Layer 2 of a small transformer language model trained on English Wikipedia (8 layers, counted from 0, width 96).
A neuron's activation on a vector x is GELU(gate . x) times (in . x), where the dot is the dot product.

Input weights of the MLP neurons that the questions are about. A number n stands for n times 0.0012.
n8 gate: -4 186 -13 49 -49 191 -30 -71 108 -282 -317 -146 205 24 -162 -82 236 226 199 -86 199 -7 68 51 13 -64 -43 -32 215 -37 63 109 -174 15 -25 -20 -33 229 -160 -28 -155 -91 -67 68 -65 163 -108 19 167 16 109 -115 -382 -72 44 195 -43 -107 87 -90 144 129 25 -58 -96 96 -196 1 12 116 -134 -9 130 24 120 57 -107 149 -283 -181 66 37 122 -210 -244 -12 -177 326 -24 166 29 -178 -81 -223 54 -15
n39 gate: -17 -62 -79 129 139 7 107 0 -16 -22 -1 -20 6 100 99 62 -86 72 80 101 -128 144 293 -137 -50 -241 -113 73 -79 -13 47 -50 -60 54 -8 -249 265 136 -59 106 247 -112 -96 -70 -241 89 -65 -146 -121 87 115 140 -80 70 -37 -133 -176 143 -186 200 314 -42 -53 8 -129 -137 -33 -63 -16 -96 -178 -64 30 91 96 189 -136 2 -3 -51 29 35 125 -321 -213 52 -52 -115 69 33 165 29 43 -52 9 -38
n61 gate: 134 -316 -144 -188 -24 -52 -100 74 352 -17 168 -177 -17 75 -111 -92 -20 -6 98 -80 -199 -75 -208 -107 119 74 147 100 -7 30 -81 360 147 -128 168 -157 86 -96 13 -165 -123 18 311 -188 14 164 226 -44 69 111 -14 -136 -156 -116 -37 17 2 -49 -91 -30 -163 -138 95 145 -132 33 40 330 -146 -33 27 72 102 16 16 -314 -60 125 -47 -61 18 -61 -29 139 -225 69 87 -133 -137 33 160 5 -75 -164 120 154
n64 gate: -119 -29 17 98 7 -115 58 -201 -60 -153 -45 -116 64 -34 66 -156 176 -5 100 44 -48 -89 62 340 -64 18 -14 27 111 -30 -36 1 -2 -65 42 78 146 288 -48 -12 -56 -193 -321 153 129 -61 -174 31 -103 152 -198 -27 -101 -246 -176 -71 267 -83 226 -153 62 174 55 -68 -87 241 138 -44 -85 91 -181 5 295 67 -2 301 -92 212 162 -40 -156 40 16 36 -91 234 -160 93 -63 106 -138 -15 -141 -126 5 213
n71 gate: -164 -49 205 -30 -112 -2 123 -123 -15 133 194 -210 -88 -2 0 -107 -228 -160 -105 226 16 53 10 93 197 -54 5 -190 -174 -19 -10 -40 -52 -125 -220 -215 149 197 -103 173 168 12 -21 33 76 49 -153 267 -4 34 186 -34 -194 -103 103 98 -290 190 20 -151 42 68 90 -96 260 -53 0 141 13 -66 -79 195 17 27 -98 -31 -113 -42 -3 -215 160 -99 -15 -119 -167 -163 201 -117 194 -30 229 -97 61 34 71 25
n74 gate: -66 -59 94 114 -193 39 167 81 -21 173 57 44 148 -99 53 -91 -102 130 96 -81 -32 202 -19 138 2 19 -176 -106 -184 59 71 132 13 -332 -123 18 -149 -11 -43 -63 257 28 234 77 89 -172 -90 -158 -104 -83 73 -113 44 68 41 -43 38 -16 -49 142 14 96 231 111 16 -59 -194 -11 -9 -40 6 161 -139 36 -63 33 37 63 162 -22 -205 -150 6 -37 -32 -155 125 -216 66 153 61 38 -63 -94 98 -78
n83 gate: -81 -7 42 -48 64 144 74 -21 -23 -239 -36 14 18 25 -2 9 20 -20 145 -24 55 90 30 -83 -241 134 46 -296 228 -10 -97 -17 168 161 -156 -19 -52 -173 -394 15 -14 126 -192 55 -76 -48 -46 -87 47 199 40 6 225 -10 -136 20 -55 267 32 116 -34 82 17 -1 -63 84 64 -128 -45 -25 -90 63 15 -27 105 173 -78 -43 -161 30 71 -14 210 183 -19 1 -116 -101 -358 23 22 -19 -186 -115 44 156
n91 gate: 34 76 0 83 136 -39 -57 -20 87 -172 -407 151 138 -64 -77 -36 -85 22 -9 -42 56 -43 38 117 150 -50 177 -105 25 127 -59 -53 114 160 38 68 30 -21 -167 9 29 104 -121 -113 -62 164 -241 59 95 -16 -350 -157 -79 36 -72 2 285 -33 -94 -170 65 55 -73 -89 -92 231 -20 -124 73 49 -165 38 -270 76 160 -104 -43 -106 -141 32 239 76 334 39 94 68 32 -59 -133 -183 -160 19 -44 -35 194 -138
n168 gate: 82 -223 -142 26 141 36 -76 98 64 -82 -5 -115 257 0 -91 -63 177 62 80 -225 -7 -24 127 -105 -31 -159 10 -59 337 244 -58 118 -97 155 7 -183 -35 -49 111 8 -12 146 -190 68 -40 0 142 58 -165 38 31 85 2 -37 361 93 -74 -2 -182 10 13 -46 -151 -144 120 221 17 -101 -55 146 -104 -135 106 -275 -14 265 176 -34 -123 -303 -190 -1 225 116 54 -45 -83 -95 146 -143 -44 23 -92 208 37 -28
n175 gate: -215 91 -129 254 107 94 207 -18 -37 50 40 7 39 -199 12 93 -138 168 188 81 17 113 142 176 28 -68 107 105 -18 -42 -34 -86 113 46 -312 -151 179 -79 35 -41 -82 66 146 29 1 -130 -76 14 -247 -178 298 3 -34 88 -98 -122 160 -186 80 1 96 -26 -17 -135 20 36 190 -173 58 -87 -55 212 -33 -96 -32 11 21 6 -186 -25 -182 -123 -32 275 -79 -106 68 -35 23 46 84 -47 -133 -55 97 -153
n186 gate: -34 -25 -15 -174 14 -157 -29 42 -33 -74 -37 -192 186 -173 -36 -39 -96 -22 56 -137 -7 178 126 257 -41 82 -91 -50 173 7 35 -83 -34 -223 54 -122 107 -80 20 -23 -228 84 -180 172 190 -101 138 181 -151 45 299 197 -50 -42 -32 2 49 -66 100 -4 81 185 1 -136 39 213 -247 157 186 -76 -257 -41 -74 -161 -13 63 18 158 195 -75 257 120 131 168 19 -206 -106 -99 3 31 -98 53 -13 81 -113 114
n196 gate: -10 -44 -280 -166 -61 -138 -105 79 309 83 177 -74 6 -234 -146 27 -93 140 12 85 -28 77 -39 -6 86 121 107 -117 4 6 21 169 -10 -34 159 -18 63 -179 -52 89 -92 -80 114 -83 -37 -5 282 -97 -53 49 103 -19 -241 -177 63 77 112 -216 156 119 -2 -136 -38 180 247 -140 -18 36 226 80 -15 12 20 -60 80 -117 34 33 164 -99 40 47 -301 43 -81 -151 188 142 -108 125 -142 84 -155 32 97 -60
n216 gate: -68 -181 -108 -56 15 60 74 81 56 58 -82 -226 -120 -81 87 72 -17 -146 -220 -247 95 -176 -19 28 75 -94 -85 -262 5 52 28 47 144 -197 146 -68 -35 173 -165 107 6 259 26 31 78 33 186 79 -59 -24 -52 67 82 -2 133 -139 38 57 98 118 133 -117 91 46 -15 120 47 50 93 -154 -160 -233 -89 178 -79 -277 -3 138 -46 8 -73 160 -94 206 -84 -158 -77 83 -133 12 57 65 189 -18 94 76
n234 gate: -58 -68 -77 -54 26 168 236 -34 68 -193 -70 109 -54 -146 103 181 -20 -332 61 -191 132 208 50 64 -37 -123 6 76 30 -155 135 143 -45 -19 66 -83 93 167 31 -59 138 76 77 -8 -46 -4 -35 -1 -2 -111 -126 -146 -215 -139 -206 -11 85 -178 40 264 38 124 68 151 -24 -71 60 -330 115 76 -167 -194 -52 75 5 -3 -7 -111 -135 -15 95 66 254 188 -234 -68 -137 205 -43 -127 -109 -145 119 10 374 -186
n247 gate: 74 -153 0 68 -148 -100 234 132 90 137 -177 59 -208 78 3 -225 156 106 285 -13 28 -91 -45 -61 -19 -72 70 26 195 13 -95 190 -165 -60 -199 -19 147 -136 -185 133 -113 216 58 4 53 -118 -319 82 -254 120 94 -36 225 37 -180 56 -168 254 96 231 -185 -42 -96 -46 -167 194 228 -47 -142 -244 0 63 -22 -119 -75 0 -208 16 -9 -67 -191 70 87 38 171 125 102 -229 -33 105 35 -6 -34 -2 -138 174
n8 in: 244 -19 -2 -11 -40 2 -332 154 -146 46 229 31 100 78 -15 159 -256 -252 84 40 -42 -160 77 148 102 -2 142 225 -48 59 54 12 -121 136 34 -149 103 -322 288 -115 -10 75 61 -181 -17 -32 9 363 -111 202 -70 101 -36 190 -60 -123 98 176 -192 -90 43 -340 -142 -181 -163 49 98 -84 -265 -229 -23 123 -234 -306 121 -15 -105 -129 87 -22 92 34 46 472 360 145 -79 186 74 175 -38 14 -43 -465 56 293
n39 in: -273 3 269 -98 -90 93 -129 -196 151 -257 -95 128 16 -27 -44 22 94 67 62 104 -8 72 52 -108 89 -72 -173 80 -129 -167 -92 -88 43 162 -88 104 43 -49 0 80 -52 -36 45 183 -125 -12 81 68 -17 -55 29 73 23 -2 65 -38 19 26 33 -39 11 140 -56 29 163 80 243 270 -104 -13 -133 21 -20 120 312 189 87 37 -49 -143 -71 98 30 -144 -65 -233 238 19 -153 -85 -293 -198 70 -70 -24 31
n61 in: -151 57 -109 190 -99 -22 216 -178 12 -110 -39 -142 -92 177 -127 139 52 128 216 -239 -22 -16 199 3 168 5 81 -165 -173 57 106 75 100 -115 80 -225 74 107 61 103 28 -10 -86 69 212 -343 -174 -134 -1 109 -119 183 141 28 -1 5 4 6 -34 8 46 105 125 204 11 -298 246 -275 175 175 -234 194 -115 -110 17 73 -101 -67 183 -75 -201 55 18 -128 -56 208 -30 -210 43 55 -210 40 -34 90 114 -91
n64 in: -243 -301 210 218 -210 4 35 -63 -34 13 -110 99 -51 61 105 11 -35 -358 -94 -154 81 181 -198 -74 -31 -87 -89 -24 -163 3 -83 59 190 -3 12 -25 -173 78 32 2 -159 78 154 132 155 137 -39 36 -30 138 223 215 8 113 106 61 296 161 59 124 59 280 47 151 -4 -306 -161 -229 94 46 -32 98 -207 -98 -93 -69 -106 100 -28 -449 69 28 88 50 60 -74 -35 -35 4 12 19 140 70 -65 -103 -45
n71 in: -342 -166 94 -142 -218 -63 176 -105 -27 125 208 23 -46 -42 -51 -147 -101 73 5 116 -179 96 -58 -4 162 -161 7 -76 54 -82 122 -111 162 58 -193 -76 114 -38 -25 177 202 265 48 -60 -4 -19 -172 114 330 207 51 -76 -114 -152 76 -43 -199 180 3 -139 -74 262 -15 -40 283 145 -64 30 -63 273 16 66 -30 -205 -9 91 -177 136 -110 -123 107 -81 74 -181 25 -59 169 -160 -90 -239 85 13 -57 -62 124 58
n74 in: 26 -41 74 41 -34 -51 28 35 29 11 33 207 55 168 -104 13 203 4 -175 -56 -119 82 93 -27 -111 -2 -109 -3 -151 -37 14 75 28 188 171 -92 56 -107 104 62 -98 324 130 -182 7 156 -17 177 7 78 22 -44 194 22 39 85 -127 249 -146 -103 24 116 146 -275 -169 21 -62 108 -124 -27 56 14 -176 25 -119 61 145 -9 -103 80 -53 -51 98 -120 -74 26 193 -74 37 -142 -100 109 140 -166 160 91
n83 in: 104 -62 -47 121 1 187 87 256 252 -95 -92 43 94 30 -72 0 -17 134 -19 -156 147 94 -113 -5 -162 -55 153 -149 -17 45 22 243 18 63 155 40 155 -165 -259 -22 163 11 56 56 64 -86 90 -143 -58 80 -213 -2 87 -168 138 -139 -199 119 -123 225 -277 -104 59 81 -106 -94 -41 47 -43 -231 -254 36 148 69 68 39 -141 -140 -42 -120 157 -74 241 113 79 76 33 -144 -100 107 278 -34 -103 116 189 -306
n91 in: 216 118 -63 -76 61 -58 61 137 -185 29 125 122 -28 96 234 197 -30 29 -153 -142 -103 46 64 89 -44 -133 95 -88 100 82 223 -1 83 244 -125 76 -96 -131 103 -296 194 -116 -257 1 -87 -168 -176 -122 -259 35 10 62 72 155 43 2 316 40 -129 -272 97 -107 -66 100 -77 -165 67 101 -21 -145 -50 182 8 74 -136 83 3 -147 -60 38 59 43 -142 -63 -162 197 90 -203 181 5 207 173 -49 20 -86 -94
n168 in: -15 -213 -160 -92 -59 -7 76 243 47 -229 69 45 221 -4 -180 -137 142 -106 -309 -80 -81 243 234 -50 -116 304 -80 -36 181 -180 101 35 -382 54 160 -234 10 81 68 -124 -309 70 -18 -74 251 120 246 -44 6 120 -94 137 -106 -63 116 -15 -80 82 35 -273 -128 142 -94 4 134 180 -51 -45 27 196 -128 -15 190 -125 -47 -126 285 27 -83 -74 -42 -58 303 -81 31 -186 -102 -64 226 -90 32 286 13 99 220 63
n175 in: 175 62 -47 8 47 243 -60 1 -191 110 22 5 -18 133 -213 -60 -2 -1 69 4 35 28 -251 57 -53 62 83 129 24 69 -121 6 19 119 -51 -7 -64 -76 200 20 -155 26 149 47 -203 -66 -64 121 -129 -8 28 -99 20 -23 -21 -90 94 -286 55 103 -116 -141 -97 -55 -47 -392 -112 82 142 108 0 107 43 -205 110 -77 -129 131 -19 -83 -182 -84 167 27 120 226 10 199 -20 150 -4 164 -176 103 137 -31
n186 in: 220 -46 88 30 123 76 -212 25 -142 10 -137 14 49 154 40 -67 63 10 -82 -72 16 -164 7 -52 32 -167 35 -45 -22 173 7 -62 9 249 -181 223 -293 -8 -178 -129 260 14 202 -197 -51 95 59 3 -61 -350 -90 -79 4 -220 168 58 16 14 -31 0 62 -45 -52 107 212 38 -40 88 -206 -85 226 -249 -32 25 -13 257 132 -97 51 56 147 -186 -138 61 -28 6 220 4 190 -304 -51 -40 73 -33 19 -135
n196 in: -65 149 20 102 -14 220 2 223 -90 117 -23 152 142 -169 -14 -6 -37 194 187 -133 -100 -25 50 149 72 120 -128 -15 39 0 131 -99 -247 -107 -156 36 -38 15 -60 -142 99 -49 120 -43 -203 -119 45 192 -50 -125 199 42 -28 8 -106 81 69 -128 45 150 84 -64 -25 -76 -2 50 -163 -48 127 -8 165 -252 -152 -113 -100 -78 -108 -223 256 37 14 -185 -55 286 72 91 -76 -176 -163 -134 64 112 -79 -5 38 126
n216 in: -58 -72 24 -155 159 94 13 168 -269 110 116 5 -79 -95 189 52 102 -123 -197 15 125 -25 54 220 -267 -84 -256 -256 31 148 132 -254 133 196 -176 65 46 153 -194 101 65 147 29 68 32 -24 -220 -98 -107 -121 -7 -8 -24 153 32 -327 78 13 34 45 43 86 -160 29 -17 -88 -127 166 3 87 -82 -9 -36 -194 27 22 -76 9 -44 -25 43 -55 -111 16 125 -87 -1 31 -39 -59 123 171 -34 161 177 53
n234 in: 17 85 -168 -91 -239 -243 304 144 9 140 -256 -110 -61 -190 87 144 -208 -200 59 -67 74 -112 100 -303 -50 -32 -1 125 102 -79 68 327 -7 -51 87 75 44 17 147 182 -11 -55 -19 296 170 -84 157 -215 125 59 138 -63 66 -76 30 137 -79 -166 144 -150 -129 -129 119 168 -167 92 290 -98 33 -93 39 -154 138 -30 -118 -151 60 -28 13 55 -98 115 120 2 102 -45 -199 67 -84 131 37 -85 -61 -120 112 -147
n247 in: 69 -125 27 -49 22 84 82 109 103 151 -128 -43 -57 -36 2 -308 176 117 223 -97 -124 -175 -146 66 25 19 -45 -76 -68 -166 1 66 16 -322 -137 -98 64 -70 47 247 48 -34 61 -27 120 61 -125 166 -9 85 311 206 -33 37 -6 -109 -58 120 29 228 -115 -288 171 138 220 303 63 -105 -412 -203 -40 116 -95 -86 66 140 9 83 8 124 -75 -221 98 -141 66 35 115 -15 200 27 2 -63 -322 371 -120 88

Each question shows a token from some text and the vector x that enters the MLP there. A number n stands for n times 0.014.

" side": 138 3 -97 90 18 13 12 56 72 117 -89 -5 49 80 39 156 40 98 80 23 74 69 -121 31 44 -34 28 -119 100 -47 -6 126 13 -93 16 -7 -26 -44 33 24 -53 76 -29 -53 -17 -119 -64 -110 11 -60 102 60 109 1 -21 -118 -57 7 -86 -6 -7 -49 -26 -35 -50 -15 66 20 99 37 -62 57 -62 -75 5 69 -70 -31 -89 45 -75 -269 -16 79 77 9 -102 -5 -52 -50 19 -52 -30 -37 118 31
Which of these neurons fires most? n83

"2": 86 -162 -55 -10 -32 -59 42 11 -20 124 104 24 37 -72 54 8 31 60 -27 -42 -80 51 106 41 -70 -12 -149 109 121 -19 6 -144 -21 -38 91 -5 -14 -103 170 -24 -67 54 26 35 66 104 68 -86 -45 11 -10 13 45 57 84 -102 -20 55 -12 25 44 39 -106 -8 -186 -48 -34 40 48 -29 -16 -14 -26 40 -101 7 101 20 -18 -25 6 -172 -10 -62 60 -29 -88 -105 -76 -37 -46 109 148 45 66 40
The three highest activations, in order: n168, n74, n216

"==": 38 90 31 107 -53 58 -31 11 -96 0 7 -5 110 27 -14 143 -29 61 14 93 -137 -86 184 58 4 -57 40 60 -14 -29 14 5 -33 24 -36 24 -111 -2 95 -37 -78 -131 -41 -31 -2 10 11 52 91 -8 -22 -65 25 36 12 -10 -27 85 -13 -35 84 92 -71 -110 59 -7 -53 90 -13 -14 68 100 -26 82 -81 -61 -59 57 -141 51 47 -281 -64 -32 -10 -106 -126 44 -113 -14 4 23 62 2 93 39
Which of these neurons fires most? n8

"S": -7 2 46 140 -4 59 43 -72 -28 108 59 -3 -14 12 172 116 47 32 47 94 -32 -48 61 -82 15 69 -95 -11 -18 60 -3 -9 92 -38 -57 -65 15 -76 21 71 -40 -45 0 79 -56 6 -1 35 -6 -69 33 102 21 -62 -215 -95 -76 178 -11 -48 57 132 47 -53 -70 -91 -12 88 -10 -129 0 -96 -11 26 26 10 65 -34 11 61 20 -152 -63 -166 -32 1 -56 60 -58 -113 -80 -25 106 -50 77 62
Which of these neurons fires most? n39

" and": 62 77 28 26 49 -9 -52 -16 -61 127 -4 39 -1 -55 -30 -9 -9 81 -60 50 -179 -56 -19 35 53 -33 46 32 15 -1 -43 42 -27 28 57 133 -48 -17 39 22 99 -13 -21 6 2 44 -79 38 -28 28 -67 53 51 -2 -13 -10 -69 -48 -91 -6 -53 -68 7 -54 -103 -27 -16 -11 -20 -14 28 -11 -23 63 -82 57 -58 -3 57 30 68 -406 -18 32 84 -63 25 88 79 -119 30 126 116 59 114 -101
The three highest activations, in order: n91, n74, n39

"ated": 15 32 128 -102 -78 -67 -108 24 86 74 -34 -8 -52 -87 -85 43 37 -13 -3 14 -75 -19 -78 12 -180 125 -116 112 -64 -30 -72 56 23 -33 58 90 -69 26 86 13 -78 -97 72 56 55 162 11 -8 126 57 56 105 58 7 61 -29 34 -19 54 26 75 39 123 -93 -22 32 -91 29 -40 -12 76 -108 -16 -74 -73 98 -38 -6 92 76 31 -132 -36 -13 79 -103 -31 -23 81 -107 -9 -17 -147 -7 -51 32
Which two neurons fire most, strongest first? n186, n74

" created": 47 103 61 -5 29 -45 4 -34 63 143 -62 12 9 -40 20 -24 86 7 -66 141 -117 -12 -49 23 -56 4 70 36 -40 28 -45 100 8 34 -50 2 -63 -81 89 -104 -19 -22 56 -23 -12 -45 4 -86 102 -94 66 40 105 32 -17 -127 107 -4 60 -27 77 -104 20 -214 -16 -39 -35 69 -35 47 -42 -75 -69 57 -91 -14 131 -57 92 -20 -11 -266 -46 27 -8 -12 72 27 128 -69 108 74 -60 16 -8 23
Which two neurons fire most, strongest first? n74, n175

" of": -72 55 -18 82 109 -23 -78 84 13 84 30 -20 -59 86 75 64 -53 85 38 93 -32 -65 -33 -98 -73 1 23 68 48 47 -116 -16 13 -24 -9 146 -101 29 -60 41 81 -137 -37 22 -79 88 10 -59 -4 35 -27 76 33 17 10 73 20 -88 -53 -12 -51 32 7 -38 13 34 5 62 100 103 -44 -14 -81 27 -46 -42 10 -83 -28 122 -22 -330 -86 -4 52 -97 54 -114 -26 -56 21 94 -43 120 -46 63
Which of these neurons fires most? n196

" America": 111 44 67 40 -70 117 48 -188 -34 196 18 -114 -101 -80 -19 178 12 87 60 -79 -166 -23 66 0 33 1 -48 64 -67 4 34 54 58 -70 45 -13 -39 -56 80 -1 -156 51 29 76 32 -49 5 -107 105 24 -10 -47 13 -16 -89 194 29 12 8 46 74 56 4 -102 -133 -30 23 4 16 -30 21 -8 32 65 -74 -42 -58 -89 69 4 -37 -111 -3 103 -7 3 -51 -22 -12 -56 83 -1 30 -49 -51 -17
Which of these neurons fires most? n61

"f": 40 72 96 11 -7 7 -81 -116 -61 155 -50 125 25 96 67 182 9 45 77 40 -40 16 14 -34 -96 91 -185 7 -4 -10 57 -174 -57 73 -59 50 -51 -15 19 -14 133 -111 20 -43 13 -68 -1 -101 -47 -3 -58 81 59 42 -68 -96 32 13 -88 -10 38 -6 5 -60 -33 -19 -51 -86 -97 -38 4 28 55 35 -59 9 1 -9 -16 67 -21 -114 109 -135 156 -56 21 67 -56 111 -67 26 99 -18 -5 95
Which of these neurons fires most? n39

" the": 43 81 90 158 -46 20 -37 1 13 -13 41 -31 -54 19 20 117 -37 -56 -22 42 -76 -127 145 50 45 29 23 -8 22 25 -30 -9 -97 -63 -23 154 -84 -154 7 -19 21 17 -48 38 48 41 -19 -18 65 -1 29 28 4 -19 14 52 -69 -26 -49 -45 63 -53 -23 -53 -6 18 -7 49 63 25 46 6 -23 4 -46 -87 -44 -58 -67 48 76 -411 -83 9 63 -46 51 -8 -17 -30 13 81 160 11 62 -11
Which neuron fires most, and how strongly? n61, at about 0.24

"sey": -8 -119 -102 104 66 -44 56 -8 85 178 -66 55 -43 42 155 1 -56 -129 5 -102 -39 -28 -110 39 -4 50 5 -59 -41 -11 -8 63 -98 28 54 -139 -142 -2 -2 -47 -64 -28 25 -111 2 -76 -12 59 42 42 25 -92 125 -38 -37 31 0 10 43 13 -128 -115 122 68 -78 142 21 104 -39 -36 13 72 -65 50 -107 -118 55 52 69 27 36 -46 -57 136 116 37 -16 -14 52 30 113 -10 28 -14 -4 -31
Which neuron fires most, and how strongly? n247, at about 8.4

"0": 15 -84 19 17 -41 -15 12 8 1 46 8 27 -41 -35 91 52 44 -36 100 -39 -51 35 10 46 63 -45 -39 26 105 49 -77 4 -23 -41 52 37 37 -12 176 16 -108 -68 -78 46 77 9 78 -98 15 25 -29 -44 115 35 34 -46 -104 -17 -58 -57 82 -32 -7 30 -77 13 -34 -19 -36 98 28 185 1 25 -72 -84 -22 -167 8 -40 33 -348 26 25 106 35 -109 36 -55 -42 47 113 77 29 -1 -98
Which of these neurons fires most? n168

",": 21 103 19 46 -64 2 -67 -58 37 162 81 -21 -23 34 45 -48 -24 -31 -19 42 -146 0 -59 -38 30 39 -7 1 -116 -2 23 2 -12 -75 110 62 43 -6 35 69 77 9 64 -2 50 -6 -66 -11 28 102 -21 -11 -64 11 35 3 -1 11 -34 -26 -132 29 60 -2 34 43 44 29 -8 -57 -48 4 -52 148 -39 -60 46 -57 64 -42 51 -421 -82 -55 2 -33 -71 -19 -40 82 145 91 36 -44 21 -8
Which of these neurons fires most? n71

"M": 49 -71 62 46 -55 56 118 -90 -48 106 19 33 0 39 182 108 -41 59 -18 -11 -61 20 90 -61 50 126 -122 -84 -4 13 111 -114 80 29 -81 -11 4 -57 5 27 -7 -19 32 -19 -42 94 24 157 74 -76 -11 36 -20 -117 -12 -82 -72 39 -64 -53 44 37 -28 -76 -129 -112 48 -4 -23 -67 42 -58 -20 72 -65 -75 66 -23 34 14 -3 -114 -62 -136 14 63 -25 123 -124 -15 -89 6 197 15 42 63
Which of these neurons fires most? n216

" up": 109 16 40 -80 6 20 -36 62 47 170 -70 11 107 10 -57 190 39 -18 -38 26 -95 -40 18 -116 -54 51 -31 38 55 21 -30 -66 -31 62 88 -23 -85 4 6 -26 -64 17 -17 -40 37 15 -63 -7 -54 -167 50 50 38 79 45 16 51 -70 -38 36 115 44 -14 -2 -9 41 -31 20 -6 147 32 -214 -33 -20 -79 -17 141 36 -35 93 -11 -307 -6 -35 -8 4 45 -36 30 -55 -45 85 -51 -46 13 3
Which neuron fires most, and how strongly? n168, at about 6

"uation": -16 -104 96 23 -115 -70 85 92 -138 143 31 -26 2 74 -15 75 -151 49 38 8 86 -48 -105 -39 -105 -50 45 102 103 -67 -62 73 34 -5 -10 32 21 -41 21 -20 -111 -93 28 87 10 38 -33 -111 -4 139 -33 84 15 -48 74 -37 -28 -80 174 36 -44 -23 112 -71 -3 28 40 44 89 69 70 67 46 -27 -75 10 25 103 -6 -72 -106 -12 -57 28 41 -27 -127 -82 60 -36 -63 40 -188 1 13 -14
The three highest activations, in order: n64, n175, n247

"ibility": 53 21 4 49 48 -87 107 -23 -76 108 26 -76 -40 90 -12 29 23 -62 126 -56 100 -48 -140 -81 -97 116 6 62 -36 -37 34 27 -24 26 21 77 -140 71 57 -51 -107 -81 104 43 22 -88 -151 40 10 60 -74 -36 55 23 -4 133 11 3 113 31 27 80 72 -148 -38 41 -86 50 40 -28 55 -72 102 -23 -59 38 52 85 76 22 -2 -197 39 27 -54 -51 -64 -45 -59 -94 76 31 -146 -68 11 10
Which of these neurons fires most? n64

" December": 37 -66 56 45 93 61 68 -38 -110 136 24 22 -55 -77 136 181 -31 10 -126 12 -15 -80 57 9 57 0 -5 65 -20 11 -104 -50 -44 19 63 -3 33 91 5 40 -29 -90 -74 -217 -27 -12 -15 -38 107 12 -15 -79 -4 -5 37 92 -17 22 18 44 -27 107 157 -32 -63 -72 -32 -41 95 36 50 -18 -54 78 -31 -6 180 -86 39 -1 -115 -173 -89 106 -62 1 -35 -103 15 -25 45 52 -1 26 -64 -72
Which neuron fires most, and how strongly? n74, at about 0.74

" Football": 43 17 40 75 -76 53 -23 110 17 152 -138 -54 1 -127 96 54 72 39 63 4 -32 53 80 -18 80 -30 -40 15 -29 -19 58 132 70 -118 33 5 -15 14 46 -10 -102 -138 40 -39 -10 4 -41 -91 78 6 -17 75 -13 151 18 159 168 0 53 -8 -83 32 47 -38 -81 19 -55 -27 -18 46 60 -9 -96 56 -30 -99 -137 -71 34 71 2 -111 44 43 66 -126 -169 -22 -71 -1 -20 -75 22 -98 -87 -2
Which neuron fires most, and how strongly? n8, at about 1

"B": 17 -84 120 161 34 82 26 -69 -85 131 -11 32 -87 -24 5 192 71 71 -29 -2 -67 -54 131 -38 -15 137 -29 -25 -81 11 77 -72 -2 30 -62 -78 -29 -21 -12 -14 35 -81 61 83 -9 -26 -6 -4 47 -55 -46 41 -15 -50 -70 -125 -76 91 -64 -30 64 6 -49 -59 -98 -86 47 -3 -31 -53 42 -9 -57 70 -10 -97 56 -18 6 26 18 -129 -7 -166 110 0 -11 50 -93 -9 42 -11 234 47 129 13
Which neuron fires most, and how strongly? n39, at about 1

" before": 77 77 -84 11 24 23 -92 76 -46 89 -62 -101 -12 -47 23 70 -13 -56 -75 78 -25 7 -138 24 116 -5 73 14 -21 -61 -90 64 -56 30 -6 35 -5 -32 12 -8 8 -110 81 -22 -12 80 15 40 -27 -68 19 -23 46 69 -63 58 2 -7 -9 -37 49 -26 71 -70 -29 -106 80 34 52 -22 42 -45 -85 31 -27 47 95 -9 -47 100 9 -415 -65 54 62 -29 17 34 11 -46 22 100 108 111 7 -49
Which two neurons fire most, strongest first? n175, n196

"-L": -84 -63 59 139 -24 64 94 -100 66 183 14 21 -33 -47 72 101 -17 17 -105 25 -96 84 -39 -51 -18 -29 -87 14 43 -38 -68 -5 21 64 4 21 94 -77 3 -43 98 -32 65 128 -40 -43 55 -9 -7 -6 31 147 57 -108 88 -92 -19 115 29 -22 -6 70 -93 -29 -189 -6 1 -25 -18 0 -127 6 -15 151 -1 -86 -24 -34 -19 156 -134 -59 -11 -5 71 -77 14 46 -9 46 -21 -28 73 -83 -150 2
Which of these neurons fires most? n39

"6": 1 -112 -53 -42 -136 -90 -55 -108 15 59 88 -43 38 -15 98 101 112 33 -41 60 -43 -78 -50 18 -4 25 -8 2 -31 44 -5 76 -24 -43 96 -41 -85 97 127 -75 -126 -71 16 -23 85 -13 105 -98 39 58 -56 54 55 29 -20 98 30 -11 -46 14 53 -55 86 20 -84 -26 -14 -64 -11 14 41 120 5 -176 -61 87 37 -39 6 42 38 -252 45 41 -69 62 -86 -22 -114 43 25 117 12 -46 134 69
Which of these neurons fires most? n61

" until": 125 41 -96 47 89 9 -10 94 -33 171 -13 -89 4 11 -3 187 -66 -2 -125 82 -68 -37 -111 -58 99 -57 -1 -57 -10 -37 -131 44 -41 96 43 124 -11 20 -3 -24 35 -88 22 -13 -36 118 -82 6 -122 11 -9 -34 98 50 -75 57 -4 14 39 -10 54 -112 -21 -60 19 -57 -1 20 69 -18 82 -47 44 102 -21 -47 135 61 -17 60 -30 -254 -42 95 -16 -132 -57 -2 47 -10 29 50 -56 -5 -12 -29
Which of these neurons fires most? n175

" his": 54 31 93 71 -79 107 -73 37 -69 52 -65 27 45 -20 -103 152 79 40 -59 49 -79 -116 68 51 -35 61 40 -21 56 9 -5 -25 24 -84 -10 140 -73 -62 -41 -36 26 -104 -35 61 -15 -9 2 48 -4 10 -6 -12 -49 -1 -62 154 -56 -12 27 -85 48 -34 -37 -59 -20 -50 -6 15 72 16 5 -12 -62 47 -8 7 8 -49 61 86 141 -391 -74 22 53 -67 62 -19 14 -48 -62 85 57 39 7 45
The three highest activations, in order: n91, n64, n83

"ight": 91 -30 20 -10 -57 3 82 39 -81 164 -93 28 -42 8 16 156 83 -62 51 -133 25 -55 0 -6 -65 103 -4 58 -5 10 16 -51 -54 -16 -56 115 -130 61 56 24 20 -21 52 -96 139 -29 -103 -52 93 34 -130 55 119 101 9 65 84 -65 2 47 14 -1 -13 -32 -107 109 21 -19 -47 -187 -11 -46 56 -117 -72 41 -13 107 50 96 -30 -132 -5 -8 41 -103 -33 -45 64 -124 -31 -29 25 -86 77 4
The three highest activations, in order: n247, n74, n216

" d": -53 191 -50 143 -48 -36 -7 -19 15 126 -9 62 68 -39 -79 177 55 59 -44 100 -32 -125 23 -25 -60 9 -33 16 8 39 -25 -58 -15 -64 63 17 75 -103 30 -39 199 -69 -11 73 -15 -149 84 -76 97 -31 74 -44 -2 -72 -15 24 31 -67 26 -12 57 -7 -61 -71 -20 -50 30 -77 26 -91 50 -20 21 86 -84 -26 -123 -63 -42 122 -36 -173 27 6 103 25 51 19 -90 69 -62 2 54 -39 108 -80
The three highest activations, in order: n196, n175, n64